Layer 8 of a small transformer language model trained on English Wikipedia (13 layers, counted from 0, width 128). Numbers have three digits each and are written without spaces.
Take only the direct path to the model's output, skipping the later layers: a vector added to the residual stream pushes a token's score in proportion to its dot product with that token's output vector.

Output vectors of the tokens that the questions are about. A number n stands for (n - 500) times 0.0021.
"ce": 432492646616355864663523566627917396571708688415605432348644359495495662570733570351371508642424618443601548593495831798574753397533517544444619667769447597364629266530625555515713655635604376316529472388762324488419302495853604496395691581423542571554439705504249587646486340372697777671753634492510558548266628251520525478497486710459481496796500532572478684364147460360472654334525
" Paul": 307355401401374503500194609465347506621516408312432474402518620526537685526481587653453412363557639397682655508609550280435376597671536552535445468772491572455530402554411379409595405383500341497268506466419567511532581569591577509453516648631273387465664494365492508344494503413379574618487432679486417609559563523534419550542496273415348521514536425477506460304507526565598633540378
" Saint": 326633602503558456496493567300464487643506510585251496511483291588553582728532533619515516342497497426665726521512705503510416617674398473431641716771557440341458247537618430479589552300473507510224383683491561507489384442505323493456466414604564312483334548500491317312489422362525428461582553455398386627540515695697439401515495260446299537567470610201402540153512436632467483610429
" France": 214582669440429461340500633475360592585538397678307504387559437457512604527460594611551503504559603441559632439443687334457664482717441532485466474680496450448363286649602326494314363455644627397240429585491659505522342472630496532407563639732477316456373504268463458417474333395561623403404492633217654772432693611736385573545476547521420542597524594363507443200480685679451651636351
" September": 497618503562403611603279584497469465509639618650515688549206408464681648586588644446365283504623391540461697506611392503517403520630438373571431310453574412587428500484485489287456523504577703452404279609526591556531463619505442689617474671693453609505590572316517467379549533479591590476547442528434440732444598682336240615538443599429389490556685676476372418292249469610511520528553
"an": 496678559523567511326596191530835543407537406470308464628680486759451445716278354718384476472383312559504587468474363615409436481632334475549375496404327297516458293526534729474612627496602436442659338372619649482477351842754660412469540433520345629481508768625436479553587422548489394523463293450628534391644500246595478346484610488704626652320489428483462770208679367508616359465705
" Great": 274577482643488671522525400468472363669442428600338504490485478468634424443403562536516626481439654511613650648486671455539434453588395259487461547485360570603407251515677364616424462345606519474255429467469751511593388517441409551623532561525710300552396509410469533480506597478500556406526395581402402788648513545558430491547458520423426550561459671300446522409386439602478597503449
"—": 374494341522271462310254760540356374500534570589560504478341545492591383556447306338607503360463451537352605521660490613671409459223344555495395439779578349406402746301544337461561486416363394406400513628406557501360560601534526454400711420421477522612425637503568399575566444547307627528433618663471396577485351600341551433548514313518507322660632445347412480255433681441386497341342
" b": 596521533460492352674533430470606562590500580528649572607581524555651517402425565522613441543328525594282488400495534523474514396463507581349568291301415568530475533484401614606478614401392460491455533531544550497577539438477612502412494523331598406508482533430582463469440394457621512413436516392615418590419464649603598415524449382516544502460530515581403427596567520462518394576383
"\n": 503616536612669372571255621587511523375575645410378496418548627458500458477525560596346526596282441688633613437436467590352585628400692658600530474717532496434379789507402530631353270613520430645617545455558519482493504465283622418443584438744466451471310541766362212595396535622454372372462288625743768570578450601317806371498446616530591283398483530516337377569405402581470614500416
" Mount": 449399489495506721684367593421516444629459521407315389572488332644410648620528596494493669344479537603527731558461456500558386354383272434513604404456497491590579335360641399513431467362677477376228503473511634510484447541461453559602449623465690430553330349422395436523510445416435635606424534537543353439620347469348356378507492297606418458630380643455345419353431534525474615466329
" Country": 430603432350433626568437424320403536431290370588326351241635399563394688707679635436525686353609426518547726490324532339680315522582423428527553668606424766492464373372540464584312519392814409598434438504516771543446378710368353622493483473442435325713528193376323445500457649504420504511358644570562208604524697523584383511534507521384500662606635766424504538504411556572429566780334
" Bro": 442387538597565436434497461505534596500471554581401404657491443550696610537611637566584505385388658563454669402453452427580390538448526616399383448479545599482479269577641437469560453344520600634271476482466687528540339599471484554399448358445369355650298602500407419376534553581515710464678451655607354706453571360657275443495482338571322561636529635543455448546437475455631535621396
" October": 452543461607459628559356592471530413488601509589508652538200467387659621587553647543347306579579393477525692431731398500487412449578430303560402304480642484490505376399503486315463371407522668487417237532565546557466579638523489655564523662769521619508637554402526464363517541493625503503584429473401398774469636597433271619529431636439381459600747683512428415389309470618510561555592
" Wal": 381360455564500511461368522490417460629480481508426423485460487530612593497553555542582505488465630559379556517535656484442489320500430456464377434565407503411511170621604344574321404354583509412230548709333642503543458509512584542458385362658467444520341614328453593389468565451472483397589336637539471589485633407603541407520482381600458565517527559553492532400434503450605644531356
",": 515580274577545381653638591613558598358643557524715690536603595496493415494689415509561491329627474644341528283393438609537541469395570653274482552509506333387478602545366553642465509682345389479603605448508435469278594396265709535464582459519433622472513518642675531602421581575541309390513360480616426390625392326552500430474461476524557238533470332517569260512602610509625448558606
" 5": 462446528517503313606616489476429547538512566492392553587364416464635468442558578406476565494441335503367450359440490612407489451691538565649301437430654442423489254391431433593570446408621410622430350396567524497599489491608575617461560566355408410333533308345500455531425532656539428389535449521574516482520434524421425634503458400606438508471615631580337444438469319652320543510525
" Stadium": 591497403664484656694435465517480423634585626481411426717429386810555314427426605539597525472586551555519740336293496478415450568622406478632500368730778570356534293436358492490630481571663346574330416366480656526241590642500554672531337514396525456551475364463232496327463538298411697679226500468243230585549778332407346390477566458490033636541402729394430483500422650701557458371247
" c": 555589624388444423690574360468631653533433575512627591407576534453540566493401596328521458610453507610377490444494556586449595478370517642413528447330379552363525533512395629582415481483385341481473571553445519483563473495445595549526584511450537460540482450491612427612431461492554627416673511366591409519551433694523510532528421372458571514494479500632313397531555514473436385570547
" d": 644476561356431430665609438255503584377633585464571535435588566468540621481371551557508423516365509553429505443427622393441461502551526624342477454344517632406415477543333534587480483466330415517505558507468548475568450357473439522482573517444585342524633478541612415477448401446629497475563476505434577549456557674580565480546482368452558555470447471543290411543638571451482486507461
" win": 601596520539521486654556536209500508524531655604429539484423522641615524425233600550641449587455385587361735482399506511565515685618391553596489305479515639589375726571379453604560576406497460579338481450515593502564509477574331610526417492360538419707487408586635423481389476432506552500595622475322518529339534621423497455576488384497569560526643435379382479394626663356534411538430
" 11": 503382498485477364656515403507392584485578633403299546462277375387560497474659630269506563558425461566404550349532524518439442500584522494642401443478646419422449340385443356479619344395476363561296402451476458526551511534701506623383456659420467329471563511505504447554433448601570373363592500472574566420450436548521290680508485473505414554566521605518442484457450449666299644389441
" City": 255626544542574746554432381488340558463518516530379463414585253565485500677572615486474618411598377625490568584562529381426364637592467420476519521640359606595600329592421529620452480294597397581354534517323544532427428508491368599646426674423405509678423513602243629402333543248534722469213315554540263493518497563547533428508484489369228454637516640259435426460344497547496244607420
" Museum": 476536465431410576544427504384605535563316277620236343539429304799451489648554315516504590173543680651567627399528539566455496701620424317430650508579492665508513315357588370264609391392410483421441437634482598507416492637437593727573511359627760531493213368536249552279539548423479828574579473561529323599633591693789388400493492182286443460749397815160319571396417515705578528424149
" Bra": 250379530548540537558440601414366417572445560612368536460553437480530527497591577601458495471408518629508448405385609322538535586462455643496321452596539555475407357618483388563542457488662520416332530716446710496539355470584400516573474462480503421589468420392440594421437529395637574412389485525576342737534560459657261459505489488495360564474619537589514413444521497426706535566356

Output weights of attention head 0. The head adds the sum of these rows, row i times number i of z. A number n stands for (n - 500) times 0.0019.
o0: 540551342496411365573815381472455576527347610770596750402518305440511461659500480615539408565377755319493545346293456601348552489552433417574365759491469544480482379529484404577461551521318438424601318601596712463723340271365533723366376700516497432559309685578534238439503483363821455354499459501460426334508535305443531583534351470530554343727451505430549494576595684592439445486767
o1: 426212558556464464303469519515443423496498672619709497499725309538478405319307492487461613326465633549336344483345763685434649825445512669515469428594597587422570561456574398613642572678551549592626522451638487571414547561379418459552531371518642715733414511229508549503536464553634637367470371349599442677413713522402656630503520467571494583279344528110530488428666456595487623425462
o2: 646601480560375704179380482516327473446578477522488411462424442513514618390501726431375507435517528545483488375507614541623437506638267557410292533519326726559620373504503363510531629604489458417429482484503364397816516126373400442299557573216471442424288390566309410419563745573484590515399372379364587557570452413590586403425494364414601526434375629500496332676666526448595645568568
o3: 512552288499441660454298359645455618765389361375615682491066510508246330544413695459477598335455475538521771204403498462401486444562328458475451465523394407280544519514633513466749637416572490546461352371384507522491421603704550397482314573442459376524420546444388386618580375394473562630502350540563553406459560526661374477400645555539510447340527371422664717592503477541581515698590
o4: 330428515446403526555440648456558597401505704556884564413556600505430473396574548438839688424663692431471447278297510370432430436526367549573540370427449376352437715443601629490643689843479355477444518400542664403546586470626537452384467722589516487260901645526466577376415512443531468453488672487591542593700512498492370530457578629462526538608624563825674334554576620703329503431322
o5: 525306480696411359624814495452465550655390347423417712498549630566648368381343622402606446554361551458671434304412547532541521262431435321566330521554388693454589381587547629252532628400547684432482475522403472537501516516482630396515575510538571483482448548504514411339329663606518381716652622598430523422395687495567619333730545472476288603486570538514427489417706515265650429497286
o6: 506591371460083403683582389511501393343505461378562436534329580470627374604633541441504548389480275511729629445376494630543412443336398539713444494529435457592550669342602729473482552598746508235513493497606583486583566629257444455290494588324566391507405395594474484444440437488493490381715533689689394337566578411501360514301546605611504607516313332545510559323551455343392666498826
o7: 545366526463461582496288335401591529463575521347687687330399431633604800615513573568443425635547531588475464621492772444307457594575257489328650747252575345244575527338402583463416358457182465538554501478450339359265354579382578509206483573631383594402662538454734423415485372338428470562610140551568271639490513589467488494622475323515414491478488488595347368537661543472400423508567
o8: 635482504495468541451451386636291612537581378311441668410470598472575349403576453557596819737477441686439736305708682658626573674379627496652481653484457370543386316653404441584349303496469219556588751492618404505639380524354564487514654700514448565505395811645447485548278457311582386341659482469408536311357410546557588553399541518454538392488565387592462405554476567619490484549456
o9: 450518520349347296462472332564557472686434350546568437573495416736664778463543599448469800567493492343416508629339348656610467632625399585374416505338510587496574440388593414595581430262485680688327304519492347504480483627718449440492503638372436545475598616610313456533474657554767514564692577404501566614423453488413506469347423532441441517627783461537364452358661450628486602699493
o10: 593562493592401605525564586388365445412576413446595512523367647403519822601561439552616207693605486628608577550582621440540531657434566363379575633434632570350427540619326445550244649689452570465576520812495656405478472520658389549590511697618428789426291700531400410750485390616479780502557417502343524440335455545486531387479488469433516564550539421404699438346403524438427493699485
o11: 496798596576466785609606329220513445592492558617557460442737419576452429642380410494713629506567344403542477524662569755413761399555267542456511302269480488662470312670579411627567451538400667455645505560524547516473509543352686464682490477376459415515424513748587672437402316471368522455444535348516474382376589454684379602401654436475588652429548406565444531561270422432574328495594
o12: 442659572231351122458539558513553662697580422462619393344631428424510471379686198214452488521707607514502694539540468471559437725448453569401533551499332508583519669526481595447655667359596749547725699467287733477704279358639586526541561477484403422599120672464550575487676665307519515513482405425530525475539604602632290650539608553516561577618332402525335569351531494484531501408636
o13: 335521499568455318446501603483505618570461607514502506440621409530484528246274330521390364548477261442432447434509411458400352480551663649382600472499354460468471577473236566420620414491513609774396607601773461535570569550377454522499674425482327495428587625468511635359517371549672533329544458510571355448467418485598691306481617472571308363246520378337297593721509514571671570434413
o14: 531566533439374623448489611442636306341445477591486684427617654489427520442437622508410634650417336269704581481395503546438671413545392583336455534649608575608601566547378678346447519641580671552624452618552355517332574518474374804510647696396375370332815381393561372466571580305414647617649427361571551402558598681616570680582568780441836582537685539574510505387181342521641317584592
o15: 534407544296592786629408360707435671494365598580477584497397493640395550302554417428350528474395569430332567570430281458456539607649411493576322598506599657617577533363312418567282439453480533537607577435362306438575763400441416533395614371422374546472416552494370638568421573491313513493527410665307511277389560443542703647272636476544530435358478137631516683251614397693326596573428
o16: 567427618455701476452413655482497442511373522528464495607486471432485383233562421402555380480560437476520677512643461703401580300486283535361556492521428361548381443318524601604418743484407341554634362482420423408457523296567416452499502248724352525521461392633618497446512310428480364558671642409440442471651317533373362641566463420629571430653358618563556513570425687366245579814467
o17: 571634276536458694640576539463626586689531474528624642503424534473597436367595574467543550548693261410285478394333266501527546615371710478741467568520455492561537622367626652417813352531487626633582570591547506508521660599537618446433640416564236708454375083493458357488479531652415451598399475392378283589402432411318786647339652430550557289589465582619384306606398520554349424490529
o18: 362567493592645316764710331429414552454464592707496424571521476459779518435546483578541564417388527592286542385621271559521332488771496515260484631208616591487468347396418558460537596568456569458500475576476468434612640650759288581338791576387649447461400426535543352567451480561482758423577458551517434695434508667405310474583428530517492620500383489541507354703567248522611466470365
o19: 443511449553533479435496519391282550487659514459490506451460477405493147632466440682580346550373487336314671664476660564649478440594554334317653397544421464439472709196460683255656553447444551397614372307540432481502487546458284506406478359426631752569513632632530418367323306368486577435611472431312540513458492625583461572425612387508695451686575551322533677368564491510431743367430
o20: 422542452416522376628406616465555450515542446496335389583675585362714667467502453472497353610581767695328842275613429648433450528591512663619389323599583583310400461576375558568360543451487521446543554562435573305342594511294681484442374210158502683502592517669450488534515530406423592648432575454475359295489699309397413434624392884469587376465613499398447515618609671535584521591477
o21: 518539638509648313465397540486504639395920702766528563362606516632562481706642685494614825498455397492610548552691293617800501430442449524646469515540442368324415604821615447621399551667685704358476668494465634458468439339228415413320400426525320557729560684404400324504449375515502512375491431608489572521367546474556495365406462459522405638542470478480223575406545451483489505597444
o22: 626559523507610654555386348462618395701402586597369445611572463426394462420558633587502419464558585420416528804623622631578440564439332506691525708593272340574509534541302579724582552422672704595618469441457289431484402571510566485341619433585542891429659560618415291526551386562790729563192552502560488392511377533506655591509609468585485660495517499521662470407686522503500376324596
o23: 499434429362578505363727196590510581522355533450585684356668447329558548654433505571551519526621474514560544523297410579490367464533560549432616500403553411569463590564471361343565430332529408576746661191343351345435440559533497333505768544326416515408384689231478470565539270728420581593381632527301662411722456411433525626566513422446439422436461548496422433494485500519490549696306
o24: 503508406514450499476326595448604440526395551398481757533677539614482418205263603647567494420573400473584386525614606499424478368424507540638474390293486464610529453355435416641435776496449494716459598584433476522232357402295345562495538489621814358630554605530541340741399608396495476572372617653326457764566381579568419421423548581617483346460410622559330523591388327727500516537380
o25: 599337388492421291412644608374499468630695606409269585671547369671358477467575419782587377596392455524443321552561730446503397445469367451339392594481527362552564429736593475493443662466547735349353322721455364449453289526438384633573414306329394373337557546497360639409640499775205606455427598480331509323386295452344388582372616288398438490688382313560721285539649562728324332463729
o26: 703592457624402400545490499711258697665451403690448657648310625717661452569689220372361317505406600371557440575444475549650630465689499446361568603360362531486363473574505534490648585642590354714382419617590689504350440554318741672398747300560514639505450510117386537391523584393503526343397464361583689652730726463366554524355549726611390451561418548620439554495500379546576400588460
o27: 233251617411662691630523391633632585829529251352556276561581450519520657490489535619650495466474528589455553651410597424479472501531509553316395451468592310480701533497508563410680561495557608542358431586514400525730148518442569402507519253297397537553339481436289329513482488221460480581560607515489564650504633447454612327556338259529583516397484579686521597547524491517524295839510
o28: 589306484321515641571443513580275595565553433490367301482578607586490720447601440761386793443529663548502549491290364589505533587259497472496477383465527529425310752607606328511522430260273574455368524547564519199604537547398589599450546593574666483365364485441419361476504393444583623653520570526584217500684302513533444387627769423556604645707393410451503386480489756298456555322266
o29: 560599525421626745674450444447449599581627293458658588283583564556519569447455623314638587552397637079613720480683424515469441369515649617599619615777570692457530503393352545322628512533320317488497364591460361669546573421526301374373489594399570470371578503488605762434449250573522562621307305482589670593452366205374320506551589299444541535459461686470583508382499681495533489423556
o30: 599563530430529465666281619462366569610607630380456584537460485452413583375629684400515322436649495745425397478209533617779607386489524331558659396428602383657457407527327544684460425354550526609463495504305513822695527572716616545598349454510442167572578578392678469297483443591474538560429473574674562371453485618723475476388499596552601596759345669406367625349278628620589490618501
o31: 461421466761552384674459547381569492432645471509554500348386718658627375510554671250306320804649650232406349457600537520515445564435581491532504473335467406628354540589451432558577697398378557603573595444587598418329287322700518321591503622452588463448488190580475601206415439457721601364403431770387574504339725617497658671530497468491626329407545289320448432593542402526421377723508
o32: 514462531678625559452381375412443402247522668317442452352587705433429353553388493533589445414656511627535587435331195478539517549564494603398597600554249457571579369648509478400605462468502441471468547650499427415493622425594400576654401507431560443407249483801570534438511631403498332599408341821431349480550550564527673589544413565525385677663428522379472398368524462658629593615549
o33: 576574375309558513610497516405542434398490411549441389731439440467434343428485713478342499712603483590353386577536382472374449441395649374459420259587371419589453419564381481396498565443459488518595465387494540573380822476311676625731750457302390356597580610448570269640582393535771564370355503639403590685153653410622294575572376602605484709337488567597600342458566771444262572441482
o34: 511427596426236519386480437407578596465312573435511520471564576639532479577599650505492501530317507417262600332623464592499397375606673376520564487439292504372687542556493789530722418681474267687510552340558324516558376558627319664534406710598484459567509562440278640440638483516658443677382794492444152436439672543521643579467520424483379486505444408542396686449474550358488584392768
o35: 765561518695498303480280331416607462203533328589501387480423556394492609569542473303539616507527554494414474641200576532501438425717400669525566577493357492507410466485559449434522566437559493538599496602703376579672406581638606518425371687559623378505513607543505399442530502470488261209235620519379659542181536416356455492422700495769301440490400525464584561592310465442597799479388
o36: 377712665490458690651690627439431572489388551432660470538562386530544447755404499815399459425741528510376615384583619577604615515470588381303374562684601441365520562682569661465501570735666659574564557363394678576538530435617433451357559640444815551339546567501477421328591340586387199624210579537553491287394715462487736341477541495553441337263251539405443323448660530610439704505402
o37: 312578649681473712345668554441436579561629595429508657328581390535632414239407372479408515595453536666486546814392556591266291413388513517374439368573439441368458513388374472438277491551479700582451247446487432555587382420564504517408575654630585425370451360606431404471524668312457427362160557494463421388528564486519214293542435614684540533483538530344640449397376494349768175563596
o38: 582437535516520415537367563384547664532412548667582652664287240477638543395511478625335457486574328635544659424467510574421534640550417497570537353476379389638429366420642463503582474532457555436431727693741695341784605365415415547385291338282613616254479523420383679548377597365475580473260774564577653343316482608309360630599368353532425400372525674408539392176545470388613522549510
o39: 327413525532512469485484462462355324728249473532320370542615717462487585432606393944365581588749485600505733394532508444658573382381498471585387521446614472357618582450594496456665257477527418496463521603522572579409469411731380553395440303438328470505476503420607493276270603675688325285265519309251397419644537299478504460512668728650633486603613292503626444492434465430443458402399
o40: 363601526647443610596506254707367518403618696436638511646437387475299419498528592360419237414411658436523258570460433596449773495284623614570535579396496422384556485644549541349706524340503433179623644540488365573466617436662535477312415534312557409354463672432333587739504616352475457414500749428342521613699297666565413311286487702605326371594495365412420388432704549541505368423506
o41: 388450552311414363687436351635394375590430410434527725325633400403488422505460416316321475504621538441440542550565456449444394315427543458363417190730608360300601323439494527585543508509494401462307685614407514382486435430522548370445338640489369548289500419392514659631463390561480626453553385208304652359472492590498683652484151609541445801658047396510268541419535535410575668477572
o42: 522527752389359449769664605550383553574427610327551489348266447765482426429452520176477624482406433939517500514519556438602514392436399442406425451324415546335612702528454430492571540540510399563389516603481506588614129285449486487565525559393573590546335654661573704506514546671670613568443537683545508550464394492184519647777567508564630532508725636516527540398144459546315590412287
o43: 418508484542386615695453455632495568753675687477587624706510504559368522615619662348099687570509504355620420463624550545285509403553547610388674479560693472629583333431428555666532493651710349431494425397373571350453475324440500547661483656556483524509335561560422404373461476337480521498608634367569264466613598376486350523472611273555250635503617762489434454548376445506344478509206
o44: 406456529629517516597455477483320354538336541456385703637692447567586548644562489536290675773525645390426511458558504380722470298314351437456603633500615441443684445552488642456382576524557675572523468447525583427535615536510567272609636578494510603595265570580459792452623536366454395622476533557544496784525260229627415695521364512603637281430537518622271474332399444433648543418480
o45: 628278623313585450489398712410610461290409603249538477383401389561526541677573508352367335503552519558556863695640502376373445594395679509351464538476415383477442595328597410616707594635498513667424456419582257478545669525653543563453614230451482184612440510545469436638443717602447479577703596470651537373361529310496649478440600567393621551674493492573427467604491419449606307273568
o46: 783631464271402652395410512544462341568424910524505285856510671442760417580297416551580307544343522271385585511650372692286694574323600493531575556586503405552525550598446388414597431544519457542415553601412592516615515494221558467429444526695289299387382771500560645274485709565386724524427493544442652544576493557354446540677419375514780479425512525416444498510549324592568670404414
o47: 579495585446446303499272433607373500602493639490318436469481524649756488505470560546515664402526353432256477502596597512313618383534790661552300523537544372530461561436497341389673627626658535212658268539577505421474390362402594499532586574450416565293508434523567410544495521760249330574459623548624616405391511620523385416667622689489461568655473448414419714406484654503566497461659
o48: 460268554343403577542592661422473537519644568364638286629641643506335468415512532422306567700370634482423644384450638512434542300642568528477579570311642592434454438575521547521452254518407674367344601701521580322406407550615501482552276257516660606526468564600496378627372530653345381500212414383481608547547372734638700673536437591668536455361516562710618656755556473352412588355564
o49: 718650547386507473572553341546520562454485605535379399750579765615258559381514554520348368328523427560585540329313665461428421681569571516426676468507488589293545407538569501261723727536384597487530410497452464617360445248423529466597511359675416666438385432566533505437451537557718450377622598461672252598423612578620445497484344437308705505494590491317346573548550389543553468585734
o50: 493462416473529706483696622370331369337541429527340419268390342512440519407529573444479791588707416435585585516385557448391556666719530268599571513398546427532526432556503527448544603594747527270320531305554522430469591513384376436690430453672388415463576585538504364408439639126511429493565565555293494506521512474406605614602756501625546757563336244386354656485552431539540586600751
o51: 304595327447603464521529631467645375589367425497567522562503534573448581503478400526527431394388552648237471590364446749530415344661499200503633489669389605724545544472544499477485530555533495396303537515662354400428414412229578582606360448484442422257644797490454436464455609456592473449355453621584409480344416472446555442322710542364353601495459500419607555428391417197425511695238
o52: 407488293307501485480491597487538657755492564545382551349617601516657342571478550299355400452538559640430541502541691570553602684510421411449513582474458599372591464423651457594275532357586184457312440681624346517499734450714527490452754495490518648435430640456387404471671422662422422427527752630413333485570474452642551527574435531572736554554626429355619608457501258401405552413591
o53: 420185550448374494647574537504457639525631513488530462546383506489540620432501547498638363518488558409429651568466351394636564431623374519524565344536528531612563538480651471402358453656639445393368540529349356583554466489377986424561776702537683367543544473658409451663282622426410334619409401485568517450572550557552268559596537518633635395500725439315364324478439561580438439496756
o54: 493603617540450547492518616435520551568674475561508515559563505470721467578321436641440330359407563463608358542542493581360479640750541461957385482396370424382589704631418769636537485537385491358507577642652469583184389417594539536623449434557529384327482530668407456361411375528631472666578401458727668400501377402533617621421458400626582598296406527678692448537425335574622473577449
o55: 333781771416562460565345499617534483368205362552408534438489510441584310513420411635485678473531629598358546433597490477446653263634428559748516563530350583531611698561469630509423712581394654548497485624369449442401593806283468404660446487326436518492217450277644462344318419639374425386840605479575413411581493711368570477539376336621428462660561708378463559491579526563308494460642
o56: 694351417560263478593524643383433424628531523471564360293276509213486688530582468574463570296368280614245310553673437427393432341677287703618541689427484491442522559659315478680555513442509488478471575365376624389545636392596569669694573541381383481449717622646719348619433534521494554521574345433576242597631621585396810366560391415668635355226387348385379518464451578198476438634410
o57: 366380407724564576484607573356508584321229359572478518456533426513498426299482485400509382490502376335406629430406436496516655618351471437652430623838774338320438520482603430335648481374644445380589514557271454391545204601232305510447533586472673366562590615653738563428486515554582620420546602344795404591345408370774507399444233379761426481677591459672514459562445363451405610633555
o58: 476455690554397680375704660345448570344450234499447308572261458567514444490569588642515482164581519534506394524545435665471451507409708553522484614369789353468491324423549690483462633252376715611621598568417443475587263480486660542457531530850522565500440607415399457399524581799588436412521392515234503617721628285506460513485439561557518413478559637505498590476303393393432625562669
o59: 526314409505486786395326668457495433425691487632493528523337564555397458515542386335598712597515532595457453391728428830408364407468505206453452208318436293462542461384675359395571286448491610556635434753418417499581495629601531513512336516457629688200431734458390493442599491598626500394637477383608607590566521605685558488436522291480467327478382428504245392301476482666388460488485
o60: 535403540720531646617448591595742519470690315681799440608521468443503444293550387441470694356616668397451323443653378516508559323562418493381731568657617408697621740409694518535444509396458413539436693388510635531438379685411489462551579352473564453627357776600238351617401520539309525612551414324625369293422434517480410763486379662409425617548368455433534526702524534516707370531418
o61: 603478264427692407484633598503612390631380491485573571354378576259461577264626461484406439533467695519614484495493527593357827129523668535548456373392432626493571384535739453519500579473545558584580290357544516445410343514532502541529487608487507441182380247446455523303221535508340522315392644452452444532504467383581550520546415323556552684557616354702411495492530537722331689503436
o62: 360573392532535479545272622431451514478456513527473406602579458570523403478492502441426559450580383450500454395347634394570533717593701340516445457345350603566463619650384515454425544717373413500461652769369186473598275733575587475570670474489465336541557410434630475569414556429608426337427435506468539411689322505286329612582308434414362403577509403327300432295450599380470514292394
o63: 392479720569650485577496570400566536581393353663526459617567603401245242467552565510448471784646447404693523404503518713271377561326313462487760362428201514459554364535724414556425364735545483458501459454367623568649371657438482388363646647347492512413458518324479642593623661489482534502612271548637298442458506377235538459383678474403433540526569462624402643636476536601378604532511

Each question shows a token from some text and the vector z that the head gathered there. A number n stands for (n - 500) times 0.0067.

"C": 653492412657483475652548509520453631549499488486506368539516565646581406471467511648377308532408528583521513615625475519545589317528628599490562441569471552509525548558591593569488415438630465
Which of these tokens does it push up most? "an"

" Paul": 479432564735729415490551454526516357514565451629398397366491548333524513513514396586567545561454653490546439508551611552422714428546517506512527329572596537569594424501663571466453366510661423
Which of these tokens does it push up most? " Paul"

"ological": 508551471548501544541475526532505528484475440443499496514573496549466475517515504532533450517473555562487474491555505453440509486571527475420492476535463486512520407532565495497510475516559458
Pushed down most: "\n"

"]": 578620522505493549565461571479508514466536424491514454495575499535471465575545523438484392493432515610467503512551566533435530404493536427500571479478423469494539429563607544547530520457527455
Which of these tokens does it push up most? "—"

" around": 550494462531524496514510518550535511458488466448503498531524526559503464525509547478506468561478540575459507500555508462458497474582515507460496494500455487492518420491584491499510452489561486
Which of these tokens does it push up most? " September"

"\n": 538513468543518540521464552487583469448517418489511519483512492578498477530472498533481439519498531550441524536560484471422467525552503484451484461549422442465481473459537521524496447478569453
Which of these tokens does it push up most? "\n"

" be": 500536467531520559533473529541526523447494428446514496534527498556496471522514497531510443523473534553462469507546504487455517469557528482441511454553455421486534433511603496487501446512555473
Which of these tokens does it push up most? " Bra"

"ing": 588513516508531549482571516488562482421463510475543489585541618536513475486502490457491471507483545601461468503520543465454527517520519490512474550494492450523534434522612546535510494494578485
Pushed down most: "an"

"s": 527532478504507519533522503528513506449475406445512519520533540577533473545539501517532430525487563559458493473553562437419515498563548499444504452506446501474529471494608520484517497508527450
Which two tokens does it push up most, strongest first? " Mount", " Bro"

" at": 662483688505506519553678545406326495515651593427622540629580502531491588377517431543549365599424538681532510414666560435424668478525440541478432647498370496386639507492599495539332452547636458
Which of these tokens does it push up most? " d"

" City": 532503479553495505507514540521507514437506443465524493538542516564514473543506505514465455528457582562471452495571518469466530483589527467420470447524440487506542441534570525513508464467560472
Which of these tokens does it push up most? " City"

" 19": 975282667579572177224614753565566469432131333488677294352223632343356400383783443669271511621333449422497506637477587447317587621391636676395504669441322302490645497412409712619613570403208171
Which of these tokens does it push up most? " 11"

" as": 531531470521520528518483523538532526465484458459503516523531502558495476512514526521515451537461551559482488504556508463445504494579520491451505491526450467508510423518577500503515448504548456
Pushed down most: "ce"

" the": 596491508542546498518498584560477456412439410473520497577498538560458465544513424518483434548447531554470559483533570487476575469509527471501533526492454433506485416480566599469504448503576448
Which of these tokens does it push up most? " 11"

"e": 486346469439371434612350744503554653740539439607864438524764475633283199515708680490428555673360733908332452373575630134428382410594654520307287320559634788504671497507586395338560327487520537
Which of these tokens does it push up most? " September"

"ie": 507553521511542505525557589524523473477504492513541462556529535549475458601523517562484435582412549560467442458589556456502599507571575491464460487560426452513519407574607542526532449536544434
Pushed down most: "an"

" d": 498547476516537564546486522537520530442489436432509495547527488563466457521521501527511439514490530547468477504544500479442517480559538485438491476560458415482522435494600493494491422513547457
Which of these tokens does it push up most? " Bra"

"re": 508528466541519568530488523532529519473488457453497509516535522577480473531513503547522450518463529564474485501545511461418514478576530503450509468535436453508492439502567518500506436502537452
Which of these tokens does it push up most? " Bro"

" his": 477583509550563601481497499546457514463581368429517515630563510551467476564526580577521465572540500596468508490546589444475541491546574432490472531556335499505523423561614461448531408519570403
Which of these tokens does it push up most? " b"

"T": 490460491596529556457505512481456534495468537541575486573557476475567477452513465568424503549473636545490509554612540314511443461488629543516485454502505530462568441482598552455402535473469410
Which of these tokens does it push up most? " City"

"mp": 580603583484488455560498498580634507381446492481532530552580546516520498391539572406458407516486545449448437547523566425460511457568496515450451474512436503473515457467672487541447442508493469
Which of these tokens does it push up most? ","

" un": 516548466533517567545476517530518514451501450480508518533551501565483473544533499528518455502438524575469468481566521493446531480561531471456520486504417478529531427539582494500526447500559476
Which of these tokens does it push up most? "—"

" due": 529552461537496556535480518528501522466476425452491523536561496558492471529525521530504451526477542570442481505545522476436518469592538460451502483539442457501519428496575497492492456521545461
Pushed down most: "ce"

"ent": 577509486523564595499547559497551469395433463517509508519560544563468467546518473528550420510559536581446437501482512536443519541553505447472511522476413470463539469586609615477490465520569453
Pushed down most: "an"

" and": 554540490570522532527478529546559489472502439485571519514498529562505465510518466551556434515466532572437488492518522534440516501547510501486560469528429428539526424519595549469548467515518499
Which of these tokens does it push up most? "—"

" public": 512551478553518558522491504514525506465488436436510512537528494554488466511513509537505449533475538554458496509541536463419538463547546482432503479552452454504518438521581521474498469530556482
Pushed down most: "ce"

" began": 519533496498562560511508510487537503469509447446538498587596535521508427492492516503518460537461520605476464530567514475404507490550525494449560477499476464485504400535598530489471498513597425
Which of these tokens does it push up most? " win"

" for": 543559471523524548542503521526543535476494463444506527488569516550512470486492532545467481504457506561509480500525520475465548511585530526421487475540445468563517433502560555512507477495559481
Which of these tokens does it push up most? "ce"

" team": 527570460514544536533477530532528525443476433454522500530544529566470474541514522521531417511455542583488495518529525476437519462602514497464506485551459448501523408491568522494520472516541455
Which of these tokens does it push up most? " Stadium"

" a": 503553453521496584540470532512537493459475454481532528530559514566509458515482519530485443535475498570460496519572514441443522477538547502427534473521460465490508431507573510484520463513558464
Pushed down most: " Paul"

"ium": 546569473507567493513500538505511516453489425470569505531534561536470483558509516522534387492461526592478506531531525478444500458608506507490508478562440446503522403507596558478497501531544459
Which of these tokens does it push up most? ","

" early": 512529464513504560537475514527520500469484461456500526529559475562471458530478530514483460546494536567435497511559511471425500484563541476454509481543447457507519449512572495508518452492560446
Which of these tokens does it push up most? " September"

",": 724463492508570261547651812583531420358440386453608374592419671547351365458790303526309413398518638586428378450582803415234704380536397555399673572605404270629585555517202644617712488510385398
Which of these tokens does it push up most? " 11"